Layer 11 of a small transformer language model trained on English Wikipedia (14 layers, counted from 0, width 64).
In attention head 0, each number of a token's query is one row of weights dot the token's vector x. The head spreads its attention over the tokens so far by the softmax of query dot key.

Query weights of the head. A number n stands for n times 0.00085.
q0: 156 -7 41 13 -143 -187 -87 44 1 16 3 49 56 -83 84 105 204 -31 116 -5 -5 -21 -2 251 111 10 -312 29 -331 86 -65 87 94 -126 117 -66 88 172 -56 213 -6 -277 165 -81 -39 -201 -111 3 -8 -31 260 108 31 6 103 -58 -126 -149 38 -49 -56 194 -188 -7
q1: 34 -95 -86 -151 -103 -123 139 19 -68 -263 -190 -46 -4 215 252 46 26 -82 100 -26 -160 -49 -41 171 200 129 35 158 -83 -168 98 9 67 52 29 144 212 81 -84 149 147 155 79 -61 73 146 -126 -95 96 5 23 -25 53 -66 96 -125 -102 24 158 -106 -29 -100 -33 -167
q2: 12 183 62 69 128 53 -33 227 -6 -22 -1 -21 49 -89 -125 36 27 -236 -1 5 203 118 136 -63 -102 -38 -115 -170 3 -5 78 146 -148 170 58 -15 -7 -129 17 175 -158 -171 -87 189 -120 -255 39 -120 97 -81 -109 139 174 76 53 63 120 -85 -83 -32 -27 121 25 -14
q3: 43 72 29 128 -247 92 -41 -67 22 -6 -57 -57 -140 -9 -33 4 -134 37 40 20 -104 -74 -80 -129 66 -7 24 61 -73 126 97 -64 -25 12 38 11 73 -69 84 -96 -8 -82 -103 -162 -36 -66 -76 2 27 -124 -22 84 118 146 159 -69 -93 44 52 28 -50 75 42 54
q4: 72 -29 3 186 -70 15 -114 -65 124 310 401 88 -143 96 -54 -93 59 444 33 3 -136 -146 218 -108 -57 -216 -87 -150 -175 50 -59 -37 88 69 3 -91 20 4 146 28 -134 -52 27 -51 58 -141 154 144 -88 56 58 -159 -87 5 -169 -97 85 22 52 63 153 45 -38 127
q5: -156 -249 -45 40 53 71 173 50 -51 -6 63 213 62 305 48 -68 74 24 -21 26 -51 -62 47 141 117 93 131 176 29 -8 100 117 -125 -5 84 -179 36 14 -41 67 128 280 -124 58 -62 249 47 22 28 97 -32 50 -43 -43 -328 127 -21 -24 170 35 20 -204 -68 -106
q6: 93 64 36 -10 -178 19 -230 -86 -21 105 173 -10 -14 161 -120 -215 28 336 -138 134 -152 -17 126 -45 167 7 50 14 -171 112 -144 -153 -8 8 -31 -101 89 12 84 -10 51 -116 26 104 128 -80 -89 46 -160 160 50 -289 92 126 -420 -227 184 54 52 -45 192 85 -75 142
q7: 59 161 -123 126 -99 -11 -182 -58 -31 177 -115 -182 101 -224 -254 -98 -67 440 168 108 -93 -50 -197 11 30 -20 -293 -125 10 59 -24 -213 -14 -189 25 122 -119 127 63 43 -105 -127 63 -165 122 -219 -49 -112 -56 -21 0 -227 -75 90 -7 52 87 117 -311 200 -111 126 -100 70
q8: 95 44 -93 245 -166 60 30 -43 52 236 44 -27 -230 -295 -123 106 -20 120 37 -177 -106 -8 -133 -220 25 -49 -115 29 -183 -4 -180 -279 124 -140 -95 -54 -50 149 -348 -127 -18 -248 177 109 183 -203 53 73 -133 -34 130 -19 122 -70 -109 -14 -50 186 -57 -160 63 45 170 96
q9: -73 -184 -68 -212 72 83 -177 -38 158 87 40 13 130 113 -49 141 -87 -108 144 -33 134 -144 91 78 -100 20 42 -92 -71 -131 -4 -37 63 -287 102 -317 -147 -23 -65 -104 16 -11 -48 -30 9 -139 -10 64 -5 -105 112 -86 62 179 -166 72 -293 -15 -166 99 13 156 -18 -93
q10: -109 -475 196 -115 17 -183 236 273 -396 -381 -286 77 -171 205 368 -171 14 -367 142 151 47 -262 -43 -21 359 -62 259 337 238 -37 222 279 145 46 170 -275 91 75 -241 -11 161 17 -357 246 284 83 -225 98 238 13 308 -117 -60 -299 -25 68 -392 135 123 -14 -141 -286 93 -364
q11: -70 252 24 45 24 151 130 33 60 -156 -143 91 338 -175 269 171 -145 -226 85 -92 39 -104 63 -39 46 78 42 -77 200 48 -4 54 -102 96 -44 80 49 23 163 280 -70 -198 73 -313 70 105 -165 -18 79 135 -16 82 -82 184 337 329 -84 -234 -377 -210 -59 -20 -160 2
q12: 169 -5 -36 -132 53 -223 247 202 27 -240 3 109 -165 203 177 -129 -33 35 -97 -230 169 -52 158 -113 -14 158 121 30 178 185 213 72 147 175 141 19 -177 -133 75 239 -27 86 -61 77 -1 239 156 -36 59 77 -20 258 -105 -139 -76 64 -149 118 164 -15 222 218 -99 90
q13: 44 38 -136 179 -161 126 -8 49 -449 -292 347 49 -17 -26 -77 198 -79 53 -246 236 168 -42 -24 -325 15 -110 -17 -140 50 -134 -64 -4 43 170 -39 200 -114 -51 91 171 64 143 53 -6 -62 -67 -98 93 -167 46 78 -71 -91 26 -8 146 -129 142 10 27 141 6 13 6
q14: 69 62 -87 3 155 78 -1 -1 -234 -176 32 -117 -198 62 12 -46 139 -17 81 83 -265 -121 -332 250 189 27 -54 24 -130 -63 -130 -85 -158 -135 -21 86 16 -84 138 -112 191 207 -22 96 5 92 13 95 247 13 109 432 -39 148 201 -80 -282 -24 64 59 -18 -60 9 46
q15: 64 -141 86 -58 -225 156 -118 6 -177 116 -130 -62 -85 -140 -71 -127 -81 -1 67 62 -25 273 -43 203 -89 -178 -169 51 -159 -128 128 -53 404 91 -74 -226 -43 95 124 -84 -250 -78 53 -16 108 -89 29 86 178 32 -102 -147 230 2 -53 -71 -180 -434 60 67 78 102 134 -46
q16: -90 28 63 -95 33 -21 -41 -172 -58 -59 186 -92 -76 -242 53 -49 -42 173 -26 -116 103 26 9 -163 -89 -10 84 34 157 293 -142 -102 2 -53 1 -41 -30 -50 194 -16 -133 -12 39 -105 -101 -33 112 138 -2 -111 -82 -96 -160 42 -117 16 124 -124 -64 65 -101 90 44 149
q17: 29 125 -102 -6 -38 -40 8 89 11 -13 -45 -72 211 -32 6 136 117 -174 101 92 -79 -19 -27 298 127 17 -3 -28 -75 -41 31 73 15 20 -67 38 -54 92 -54 56 58 15 75 -80 -53 -144 -127 -5 92 4 11 27 22 -93 90 -50 -100 -112 144 131 -12 -149 40 -94
q18: 67 -92 51 70 18 32 -57 -51 172 274 356 4 -219 -66 -31 -73 -105 166 35 -143 24 -24 139 -162 -226 -212 66 -85 -5 151 -220 -24 -65 -2 -82 -87 108 -130 -14 -41 -70 -29 -156 85 155 -33 130 103 -109 -67 17 107 -64 -72 -202 3 53 97 -116 78 -153 25 87 7
q19: -3 -74 -25 -218 52 -222 166 106 -259 -230 -367 -41 64 102 207 42 173 -250 47 -77 -30 32 80 168 12 117 32 37 80 12 80 278 45 -11 188 78 53 38 -148 247 241 17 -23 -38 -12 158 -106 -109 233 -41 -6 29 110 -13 56 88 -22 184 84 -209 -100 -42 19 -103
q20: -31 -27 -41 -114 -204 13 -170 -80 -68 -288 -94 -46 -19 20 185 -102 -42 112 -58 22 -34 -18 40 99 240 34 100 214 111 -14 14 75 -94 -47 167 -7 24 124 3 55 26 251 -45 -13 -30 232 -49 -19 190 -47 40 -54 -17 -20 -4 -77 14 24 66 -132 137 10 -154 -146
q21: 146 145 -96 154 144 -19 -38 -42 146 314 188 174 111 141 -24 -172 -172 237 201 171 -268 146 -14 -89 66 66 -148 -36 -120 -43 6 29 -26 7 -36 3 82 -33 -74 -114 133 23 73 73 -30 -70 -19 81 -151 -86 -98 -77 -19 -52 106 -35 -80 -74 87 179 -6 36 -18 110
q22: -107 -71 -8 -21 -138 30 -49 -68 -127 -217 -97 -239 137 59 126 -4 -25 21 18 -7 0 -59 14 254 185 136 50 195 51 3 116 50 -29 -150 299 201 -26 128 74 -84 206 -32 -126 0 -127 146 -109 63 102 -24 37 75 -95 -131 95 27 69 33 36 -74 0 -48 74 171
q23: 174 -147 -8 103 15 264 68 -20 -99 19 75 228 -64 173 218 -18 162 39 75 -150 48 -83 42 -34 -204 74 151 195 80 -12 181 153 -83 -220 121 -13 9 182 -91 -166 31 -128 231 -118 -20 80 23 -13 74 -257 -39 127 78 181 -434 27 161 24 119 -137 -107 -54 149 -27
q24: -35 167 61 27 44 203 46 -54 79 33 411 -171 -185 -98 -10 -39 124 -139 -230 -139 78 -160 -57 -55 63 176 45 -18 -27 43 -110 -156 -84 -63 -82 -10 -110 -230 -22 46 -103 -282 -262 27 -26 11 101 -168 -5 -57 18 -95 56 -179 16 35 176 -8 74 78 -20 -77 -79 -45
q25: 88 48 6 283 -81 17 -93 -95 47 11 48 197 -90 -135 -32 -148 6 2 233 -19 -182 -25 -266 104 289 165 -203 -34 75 5 2 -10 -129 177 -3 47 -9 55 59 2 -116 -243 75 -115 -136 -166 14 138 -185 50 -57 -232 87 -82 66 -103 -53 -7 30 16 -194 -56 -12 89
q26: 32 94 36 132 68 38 130 -40 -74 -6 -76 -10 77 80 44 -60 8 22 -62 83 -133 70 94 -25 127 78 -38 30 6 80 -16 28 59 157 -130 120 79 -101 -89 144 15 4 6 12 62 15 -31 -17 -33 -36 -80 84 95 -17 -115 -10 94 114 -7 -73 -26 -9 86 -87
q27: 59 -227 104 -83 -65 87 -92 -133 -104 9 121 200 -185 -25 92 -4 51 -96 2 -93 55 -296 -99 -57 -138 -51 75 41 -103 85 69 -26 -42 52 178 32 104 -51 -41 96 -79 -110 164 -126 -143 -2 290 188 56 174 -123 -38 -53 -146 -171 -30 -50 -12 -11 160 -150 -116 -40 108
q28: -70 44 115 -41 -29 -234 -117 53 125 -15 90 76 -116 -64 -108 -41 26 257 -47 1 114 -47 -206 47 171 -176 -219 139 49 101 169 18 -422 89 -86 -232 55 169 204 73 162 -269 186 -50 20 -88 -7 -20 22 -9 236 -49 -349 -329 -156 -63 -174 -74 171 129 -82 88 -62 118
q29: -7 -247 9 133 -195 83 117 -2 14 45 77 7 264 146 -65 106 158 89 142 67 199 -123 -294 -20 -80 117 152 169 156 -188 -322 -137 23 142 -23 -83 -14 -6 -110 -262 200 3 151 -124 107 109 -95 -19 -110 -134 -216 164 43 -101 121 -227 -135 -81 106 0 24 -168 -39 132
q30: 115 37 -166 111 145 -125 -13 114 -48 -164 -89 295 -76 -178 -67 181 -86 24 12 65 17 -60 65 -136 -203 27 46 44 414 16 146 -1 -42 -205 -40 -229 125 -22 -187 -201 13 275 -12 47 -128 -127 166 34 -48 -39 -73 -19 73 90 95 103 -214 -46 -34 -155 134 -248 194 -17
q31: 102 -232 -36 39 -58 35 133 99 176 -99 54 24 36 -146 -32 42 -255 -110 -149 -350 89 -340 109 -30 -175 -188 295 79 3 -153 21 166 -182 195 -14 34 233 -60 -19 -11 -56 85 124 85 19 254 -41 71 7 -209 -37 117 -86 364 -95 -174 -40 -5 140 127 -77 218 -163 148

Each question shows a short text with each token's key, already scaled and adjusted for position as the last token sees it. A number n stands for n times 0.0047.

Then comes the last token's vector x. A number n stands for n times 0.014.

0 "/": -23 -23 95 -43 52 -72 -27 95 69 63 -54 39 -34 -124 0 -61 -55 31 23 -79 -73 74 -69 -87 17 123 255 38 27 -33 -3 44
1 "8 ": 27 -66 57 -27 39 -71 -31 81 59 82 -54 42 -60 -135 3 -34 -89 6 60 -55 -53 44 -51 -39 -19 63 238 43 82 1 7 53
2 "| ": 41 -69 51 -15 114 -14 29 106 97 4 -59 50 27 -79 43 -11 -4 16 103 -127 -60 158 -57 -90 -45 115 289 72 -28 18 30 50
3 "85 ": 107 -65 14 -48 87 -64 13 59 80 56 -27 55 16 -134 43 -51 46 -22 94 -108 -92 129 -84 17 -12 97 280 171 125 62 55 45
4 "|": -81 -54 7 -28 131 -68 -47 92 171 99 -40 63 98 -48 -9 7 104 -49 110 -103 -57 42 -140 -55 -39 55 399 76 116 -27 90 45
5 "\n": -65 -89 -17 6 123 -28 29 120 115 25 -63 63 17 -80 13 -45 5 -52 100 -150 -84 179 -88 -123 -23 118 335 69 -13 1 45 50
x: 8 -48 6 122 123 18 111 -17 24 -9 46 -25 94 -85 -95 125 -71 175 128 -32 -22 -27 -68 9 29 -55 -209 -85 152 -28 88 -33 -72 106 1 21 -58 -117 37 68 -277 66 -45 41 -216 131 78 -79 85 84 -218 -9 -174 -173 95 76 121 129 -55 145 -25 7 -6 19
Which token does the last token look at most? 5 "\n"

0 "later ": -37 20 24 -73 65 51 26 82 51 46 -22 11 23 -60 -10 -14 -17 83 39 -75 -59 96 -78 -58 -13 99 207 45 -6 11 -10 30
1 "awarded ": 16 -42 -8 -77 124 49 89 97 80 94 -8 -68 15 -99 47 51 -64 58 110 -89 -41 102 -93 -5 -64 77 206 66 27 -42 5 46
2 "a ": 21 -47 5 -35 103 -42 50 40 96 58 -18 -20 23 -44 -7 40 -16 61 55 -105 -70 88 -105 -57 -22 130 246 95 -1 18 -19 25
3 "wild": 53 -26 -38 -47 -13 17 8 13 -20 3 -26 4 17 -52 -12 23 50 67 -30 -42 -44 34 -1 46 54 100 137 22 -45 11 -23 2
4 "card ": -18 -34 -66 -8 16 -10 -12 32 3 17 -24 7 -63 -84 -28 64 17 -2 -1 -44 1 3 -23 -5 -7 96 119 37 -85 -37 23 27
5 "spot": -30 -23 -5 -38 30 29 6 49 -12 0 -24 -9 79 -44 -39 41 -34 -30 -45 -25 7 1 -6 1 -3 88 157 27 -70 -43 12 6
x: -27 -182 -10 126 67 -21 185 -151 -43 -10 30 63 -125 45 -97 44 26 68 125 25 -179 132 115 17 -43 205 100 -45 -60 12 129 -30 -82 -148 -116 9 -66 29 -120 33 -6 -62 -74 43 -31 -266 91 -8 -20 5 -199 -197 51 204 150 24 -12 12 -5 75 -48 -125 -87 -33
Which two tokens does the last token look at most, in order? 1 "awarded ", 2 "a "

0 "ro": 35 7 -31 -1 -20 -76 -27 19 46 -22 -73 49 -8 -94 -89 -33 16 -9 -13 84 23 -33 -30 8 -46 6 189 79 -88 -9 -49 -1
1 "k": 10 33 -6 19 -81 -75 -100 42 8 -35 -73 55 -18 -71 -39 -33 34 -8 -52 60 40 -74 36 2 -19 5 161 46 -70 8 -18 -22
2 "os": -40 0 9 -15 1 -51 -22 17 36 -18 -65 79 19 -118 -74 -107 67 -22 -52 30 18 -37 12 -55 -10 7 155 17 -39 28 -38 -17
3 "z ": 3 5 -5 -24 24 -77 34 46 50 31 -54 74 -34 -95 -60 -59 -15 -33 65 -10 11 36 -13 9 -69 44 127 124 -62 -2 -41 29
4 "(": -17 -57 -8 19 105 -34 28 104 94 18 -60 39 5 -102 -4 -27 30 -50 101 -114 -54 146 -79 -64 -23 109 306 97 -53 44 9 63
5 "legi": -16 -23 8 -5 46 -91 26 -6 80 1 -45 55 102 -14 -50 -20 2 -45 2 -76 -93 97 -27 7 -66 120 278 41 62 -7 65 45
x: -64 -138 -15 141 175 93 -36 -192 31 6 -65 -22 -10 15 -165 -11 40 36 29 -133 60 94 -44 -138 105 197 180 -11 -168 -217 79 -154 113 9 26 66 -63 -68 -70 93 -48 42 37 199 -121 79 31 83 70 -125 -86 -32 -138 36 49 -44 4 0 177 -183 -118 -65 -64 79
Which token does the last token look at most? 4 "("

0 ", ": -21 36 95 -93 81 33 31 97 115 38 -55 27 -5 -76 18 -38 -18 79 49 -99 -107 168 -91 -99 -67 122 281 90 -54 13 40 61
1 "Arch": 18 0 4 -24 49 65 64 40 17 -9 -28 16 25 -10 -11 -40 -26 47 4 -34 -27 74 -50 24 19 53 226 82 -6 92 -18 9
2 "du": 37 21 -54 -50 91 56 55 23 35 43 20 41 -2 22 46 -61 -62 46 5 21 -16 29 -5 61 -1 34 133 88 -74 58 36 76
3 "ke ": 38 5 19 50 25 -11 -13 87 8 61 -11 45 -7 -41 25 -49 21 -23 23 -25 18 -52 -19 44 -12 28 103 58 -119 -20 -38 9
4 "of ": -10 -74 -48 -10 108 36 53 119 120 79 -24 4 -38 -73 -26 -31 31 8 89 -94 -23 119 -72 -6 -36 85 269 93 -41 45 -7 57
5 "Austria": -36 -45 -66 -52 39 46 29 3 57 -4 -47 28 51 -40 1 -78 -7 -20 -48 -48 19 53 -32 44 28 31 153 73 58 41 61 102
x: -14 -171 -11 187 165 237 -4 -55 -19 101 2 119 -127 -115 67 25 155 82 258 2 -132 53 96 -53 82 184 78 -30 40 -24 -65 -38 4 140 -102 30 99 -109 -109 180 -12 -56 115 -73 -103 -13 100 115 -149 47 -30 -2 -22 62 81 -29 103 92 1 -161 -47 -19 85 49
Which token does the last token look at most? 0 ", "

0 "/": -23 -23 95 -43 52 -72 -27 95 69 63 -54 39 -34 -124 0 -61 -55 31 23 -79 -73 74 -69 -87 17 123 255 38 27 -33 -3 44
1 "8 ": 27 -66 57 -27 39 -71 -31 81 59 82 -54 42 -60 -135 3 -34 -89 6 60 -55 -53 44 -51 -39 -19 63 238 43 82 1 7 53
2 "| ": 41 -69 51 -15 114 -14 29 106 97 4 -59 50 27 -79 43 -11 -4 16 103 -127 -60 158 -57 -90 -45 115 289 72 -28 18 30 50
3 "30": 33 -53 5 8 98 -70 -2 84 52 52 -3 35 22 -99 34 -24 8 -21 90 -63 -85 117 -113 -9 50 81 318 140 71 51 86 -8
4 "7 ": -3 -17 57 15 98 -81 -28 74 104 141 -27 65 11 -119 62 -70 138 -118 115 -85 -96 49 -119 -3 -35 35 263 153 154 -4 41 46
5 "|": -114 -6 -23 2 104 -60 -60 74 164 92 -45 80 76 -54 -48 -8 -28 -62 96 -82 -30 17 -107 -48 -37 69 367 40 82 -14 70 54
x: 85 -33 -93 -23 209 -20 6 -193 62 103 -36 115 40 -79 17 -69 -58 -4 118 135 -34 160 164 -130 -117 -192 173 -112 -45 -30 104 -53 7 -3 -116 52 115 -111 18 150 -99 -129 99 70 -128 123 -76 35 14 9 -170 38 66 -113 137 30 122 139 -53 193 86 28 -6 31
Which token does the last token look at most, and with what share of its attention? 2 "| ", with about 50%

0 "versions ": -15 3 100 -97 90 -21 -3 104 68 71 -56 4 23 -72 -22 -4 -54 92 61 -92 -69 78 -99 -80 -73 57 288 99 -13 -39 25 44
1 "of ": 13 -9 64 -74 121 33 57 125 122 61 -31 11 -25 -91 0 -16 -28 83 100 -113 -82 166 -105 -104 -63 113 321 107 -21 10 26 37
2 "her ": 21 -43 4 -11 73 -14 69 18 61 19 -24 -7 -27 -49 -19 5 1 48 71 -113 -69 119 -66 -45 -26 145 232 93 -26 28 -25 46
3 "h": 32 15 -38 45 -52 -67 -18 -7 -40 8 -16 56 32 -41 3 46 65 -7 -14 -27 -62 40 36 -6 27 87 202 -23 -97 23 44 0
4 "its": -5 -84 14 -17 13 -43 -68 40 16 41 -58 20 54 -37 95 -14 42 36 0 -30 -60 -33 -41 -82 5 43 151 -33 24 -48 76 65
5 ", ": -30 -44 -64 14 113 -54 50 105 112 50 -54 20 -20 -102 -21 -11 4 -65 65 -128 -63 144 -88 -102 -80 105 296 80 -39 -7 33 24
x: 7 65 -65 133 126 30 28 -30 -48 -22 146 29 108 -45 -113 107 -2 353 85 -59 -77 -31 -36 -9 0 191 -230 -79 39 -61 115 -44 -99 117 44 -63 -36 -54 -5 45 -59 -14 -16 -1 -70 33 111 12 96 -24 -156 12 -28 -38 20 101 60 130 29 86 26 58 39 40
Which token does the last token look at most, and with what share of its attention? 1 "of ", with about 50%

0 "released ": -46 -26 72 -86 110 9 73 80 68 52 6 -49 44 -80 8 77 -40 106 69 -125 -78 112 -66 -55 -70 80 310 66 38 -29 26 5
1 "S": 8 8 -30 -28 39 -7 -12 34 33 13 8 -47 47 4 32 -19 -26 60 -29 -44 -52 43 -28 -67 81 42 177 23 9 15 72 -38
2 "isters ": 69 -65 19 -18 52 6 10 37 37 27 -45 -9 3 -100 95 1 -12 18 28 -96 -12 -5 -66 -86 -8 -37 138 -8 -7 -107 16 57
3 "of ": 16 -65 -30 -28 125 43 66 144 112 51 -17 -5 -38 -76 -11 -13 6 48 95 -108 -24 129 -50 -24 -45 83 283 89 -36 29 15 47
4 "A": -19 -19 -10 -9 57 -48 29 25 89 24 -24 -34 -33 -45 -3 -51 -7 -3 14 -20 -50 12 -67 -24 47 -2 196 28 16 -3 33 25
5 "val": -18 -28 41 -38 -66 16 -40 -31 42 -10 -57 44 20 -87 98 -116 -16 -44 8 31 -39 -30 -18 39 -17 -53 63 -8 24 -88 1 97
x: 45 52 -7 -6 -192 41 -147 -123 69 43 97 143 -26 -30 7 -61 -56 -65 -82 87 -121 24 -28 -145 102 129 -120 -47 30 -141 -261 -134 127 38 53 1 -52 128 -67 123 -26 -10 39 95 -123 110 -60 -2 19 16 140 151 43 258 176 -6 55 77 117 7 -84 -22 -149 112
Which two tokens does the last token look at most, in order? 3 "of ", 2 "isters "

0 "let": 38 22 -20 -58 76 59 1 17 30 1 -49 63 36 -116 -86 11 -25 58 -6 39 29 -5 -16 -30 -12 49 260 152 -68 117 -24 43
1 "es": 54 -7 6 -29 32 -7 -16 52 32 -25 -38 51 22 -59 -105 -57 43 41 -13 32 -17 3 0 -33 29 50 226 126 -73 93 37 1
2 "\n": 40 -45 69 -64 102 10 23 102 110 28 -63 55 13 -77 21 -51 4 84 80 -130 -108 186 -92 -124 -26 129 313 84 -36 9 43 59
3 "- ": 4 -73 24 -9 106 3 42 92 110 35 -58 45 2 -82 10 -51 18 6 87 -122 -56 177 -91 -114 -13 123 309 96 -22 20 27 78
4 "Teams ": -27 -60 -25 4 60 -14 38 50 62 36 -48 -5 -9 -94 57 -57 34 -31 65 -132 -49 69 -108 -125 -19 99 149 113 -1 -40 11 93
5 "1": -17 -12 -38 -4 34 -58 -32 111 59 16 -31 -13 20 -27 11 -58 5 10 11 -39 -30 62 -63 15 48 75 219 123 29 16 90 11
x: -107 -128 -47 243 304 56 51 -142 -86 93 69 -62 -59 -69 33 -206 -91 23 28 -21 -135 -57 -94 -44 -6 61 24 -38 -85 13 217 129 17 -92 162 161 28 -55 -49 171 -36 -91 79 -89 2 -65 118 -2 -87 56 -81 138 -44 -68 110 -126 64 108 -54 72 -49 62 -10 44
Which token does the last token look at most, and with what share of its attention? 2 "\n", with about 50%

0 "Maxim": -1 -58 -14 21 9 9 -28 9 91 54 -25 54 38 6 -59 -73 20 7 -32 -24 67 13 52 9 -40 1 202 113 -43 36 18 101
1 "il": 55 -49 59 6 -28 -13 -38 6 81 39 -31 29 67 10 -63 -81 30 21 -64 17 43 -14 48 -10 -5 -17 178 65 -46 70 -10 79
2 "ian ": 27 -30 22 -15 44 -9 30 36 45 31 -31 45 -12 -68 -66 -48 38 -6 35 -56 10 42 -28 -21 -10 54 144 85 -128 57 -52 23
3 "Z": -2 12 -29 13 29 -20 31 -7 40 -7 -15 -14 31 5 -46 -24 -35 12 -37 19 47 4 32 7 86 36 143 16 -3 54 17 -19
4 "bor": 12 19 40 -8 16 -3 18 -18 27 -5 -24 18 42 -46 114 -100 -54 -10 -51 16 1 8 -40 -39 20 -47 119 -85 11 21 39 51
5 "owski ": -3 2 -45 11 45 -7 23 58 56 21 -41 85 -35 -38 2 -38 -10 -11 16 -28 35 17 15 -30 6 44 125 74 -96 44 2 93
x: 35 -9 -76 52 96 -28 105 -86 -28 171 257 -31 122 -131 14 68 -167 237 34 21 -158 14 5 129 210 -42 -163 -128 103 -24 -9 -79 19 116 -18 -65 47 -76 -25 -19 -76 -11 82 44 21 77 96 -29 -225 11 -10 6 -41 3 -38 3 36 42 9 35 -12 54 -129 -39
Which two tokens does the last token look at most, in order? 2 "ian ", 5 "owski "

0 "8 ": -52 -36 98 -60 70 -55 -21 67 99 118 -38 25 27 -108 -58 -31 -73 61 13 -60 -46 35 -58 -71 -17 71 272 54 54 25 -8 44
1 "| ": 30 -72 84 -24 110 -28 27 99 95 14 -52 51 43 -78 32 0 -50 35 75 -121 -59 143 -47 -90 -31 103 290 67 -5 18 26 48
2 "20": 62 -53 39 -35 91 -45 39 68 56 62 4 42 60 -107 0 -29 -26 14 66 -49 -105 134 -100 -3 37 62 335 124 90 38 89 -22
3 "4": 61 -54 106 -1 55 -38 -42 28 84 133 -5 86 28 -57 -7 -102 63 -57 68 -29 -86 37 -69 13 -2 15 298 102 116 7 86 54
4 "/": -43 9 84 27 34 -116 -81 49 130 111 -40 98 -24 -129 -53 -98 55 -67 98 -38 -66 -27 -62 -29 13 61 233 67 44 -17 27 42
5 "8 ": -65 83 -31 22 9 -98 -55 27 77 83 -60 63 -26 -165 -78 -47 19 -73 55 -18 -19 -47 -11 7 -21 35 149 -3 149 -5 4 118
x: 116 -31 -98 -92 79 0 -162 -55 143 -2 209 157 34 -44 -113 -79 -55 151 -139 8 59 64 151 1 98 -88 -17 -230 -57 -5 -97 16 180 69 -76 87 9 1 -118 169 67 -107 45 119 -98 -102 -109 -43 -97 28 27 -47 -23 7 73 -132 189 6 101 86 12 165 91 -21
Which token does the last token look at most, and with what share of its attention? 1 "| ", with about 90%

0 "opponents ": -29 27 121 -107 54 -2 13 104 80 39 -56 28 10 -79 -14 -23 -60 86 55 -81 -102 125 -71 -92 -65 109 259 83 -41 -24 17 30
1 "of ": 8 -1 73 -82 114 50 59 116 120 41 -33 17 -12 -87 9 -16 -38 95 106 -107 -87 166 -88 -95 -57 124 292 96 -44 12 25 40
2 "Sig": -49 1 -38 -45 76 45 48 25 45 22 -35 -39 62 -48 54 -58 -37 71 -28 0 -12 86 -83 -62 45 71 114 38 -17 74 42 69
3 "ism": 19 -25 23 -40 23 18 -18 62 33 -31 -40 60 19 8 129 -67 -29 107 -12 -1 -12 32 4 -60 14 10 98 27 -66 1 78 51
4 "und ": 9 11 -19 14 32 19 44 48 -16 -38 -44 91 -27 -78 -55 -43 -26 -5 22 -6 47 29 44 36 -16 27 114 35 -162 61 -44 33
5 "chose ": -22 -31 -75 3 132 26 82 126 59 33 -33 9 5 -121 21 17 9 -76 66 -107 -26 166 -50 -87 -62 121 260 77 -32 5 21 14
x: -52 100 -66 21 216 -37 36 -3 83 -10 96 -51 4 -45 -72 124 6 365 58 -10 -82 -97 -153 26 37 141 -65 -19 62 9 -19 35 -13 64 52 -16 16 -4 -17 69 -217 -57 -53 83 -87 0 59 3 16 16 -183 -67 -172 -91 40 85 36 52 -70 130 -50 -2 -81 42
Which token does the last token look at most, and with what share of its attention? 5 "chose ", with about 50%

0 "| ": -27 -7 109 -67 108 11 32 100 95 3 -56 64 31 -75 58 -16 -41 75 54 -115 -90 166 -60 -94 -45 118 299 87 -29 33 31 51
1 " ": 28 -34 126 -93 100 -16 18 54 49 105 -38 43 44 -118 53 -34 -132 84 41 -84 -103 100 -134 -14 33 38 286 147 87 84 39 39
2 "| ": 51 -70 38 12 125 -54 38 95 85 20 -46 61 38 -48 69 22 -10 -30 94 -113 -34 130 -33 -72 -28 91 255 69 11 37 34 44
3 " ": 123 -67 78 -61 108 -42 30 19 42 146 -19 32 23 -89 69 -1 84 -2 78 -85 -79 68 -112 -2 35 -4 243 109 119 72 86 32
4 "|": -53 -63 -30 -51 123 -63 -29 76 144 87 -32 72 60 -42 30 41 106 -4 93 -78 -69 52 -124 -27 -48 57 354 34 97 -10 128 19
5 "\n": -66 -88 -17 2 123 -28 29 120 115 27 -64 64 15 -82 14 -42 7 -51 99 -147 -83 178 -90 -118 -28 112 336 65 -15 1 48 50
x: 9 -42 1 121 120 7 108 -11 23 -6 45 -25 102 -84 -97 135 -62 169 129 -25 -25 -25 -58 6 13 -55 -218 -90 151 -22 85 -33 -73 105 -5 24 -60 -115 46 66 -286 75 -37 34 -212 135 80 -82 85 95 -212 -12 -174 -171 95 68 123 124 -56 137 -23 9 -5 17
Which token does the last token look at most, and with what share of its attention? 5 "\n", with about 80%

0 "5 ": -48 -25 114 -67 67 -48 -36 85 100 106 -51 52 26 -122 -51 -44 -78 75 20 -74 -67 62 -55 -89 -34 95 303 62 46 10 3 50
1 "| ": 27 -73 83 -24 111 -27 26 100 93 13 -53 51 45 -75 33 -4 -45 34 77 -123 -59 147 -50 -85 -33 109 291 73 -2 18 23 49
2 "5 ": 124 -97 63 -45 66 -77 -4 57 119 99 -27 54 -6 -125 -8 -25 -44 27 102 -108 -130 106 -105 -20 -40 90 373 172 172 58 82 30
3 "| ": 55 -58 43 23 119 -79 30 74 96 60 -32 37 60 -71 24 -3 72 -90 104 -117 -32 107 -51 -70 -7 79 286 75 68 34 21 26
4 "Dominican ": -62 -67 -8 -32 46 -73 65 -27 85 31 -30 83 45 -36 -11 -12 91 -51 27 -69 -73 76 -64 49 -48 13 254 90 79 -53 38 107
5 "Republic ": -91 -44 -34 -13 45 -63 8 15 60 7 -32 38 -13 -20 -36 55 -8 -42 12 -71 -21 -19 -39 0 -37 -25 202 63 -42 -8 44 52
x: 174 -85 209 97 149 -22 93 -54 44 64 105 64 -45 -33 45 79 155 175 96 107 -142 195 -10 -62 26 -78 15 -34 -41 5 9 -126 -100 -28 -23 1 22 -38 115 96 -52 -3 62 -24 108 62 221 128 -165 48 63 -182 66 32 129 -75 140 109 177 29 85 -86 -50 98
Which token does the last token look at most? 3 "| "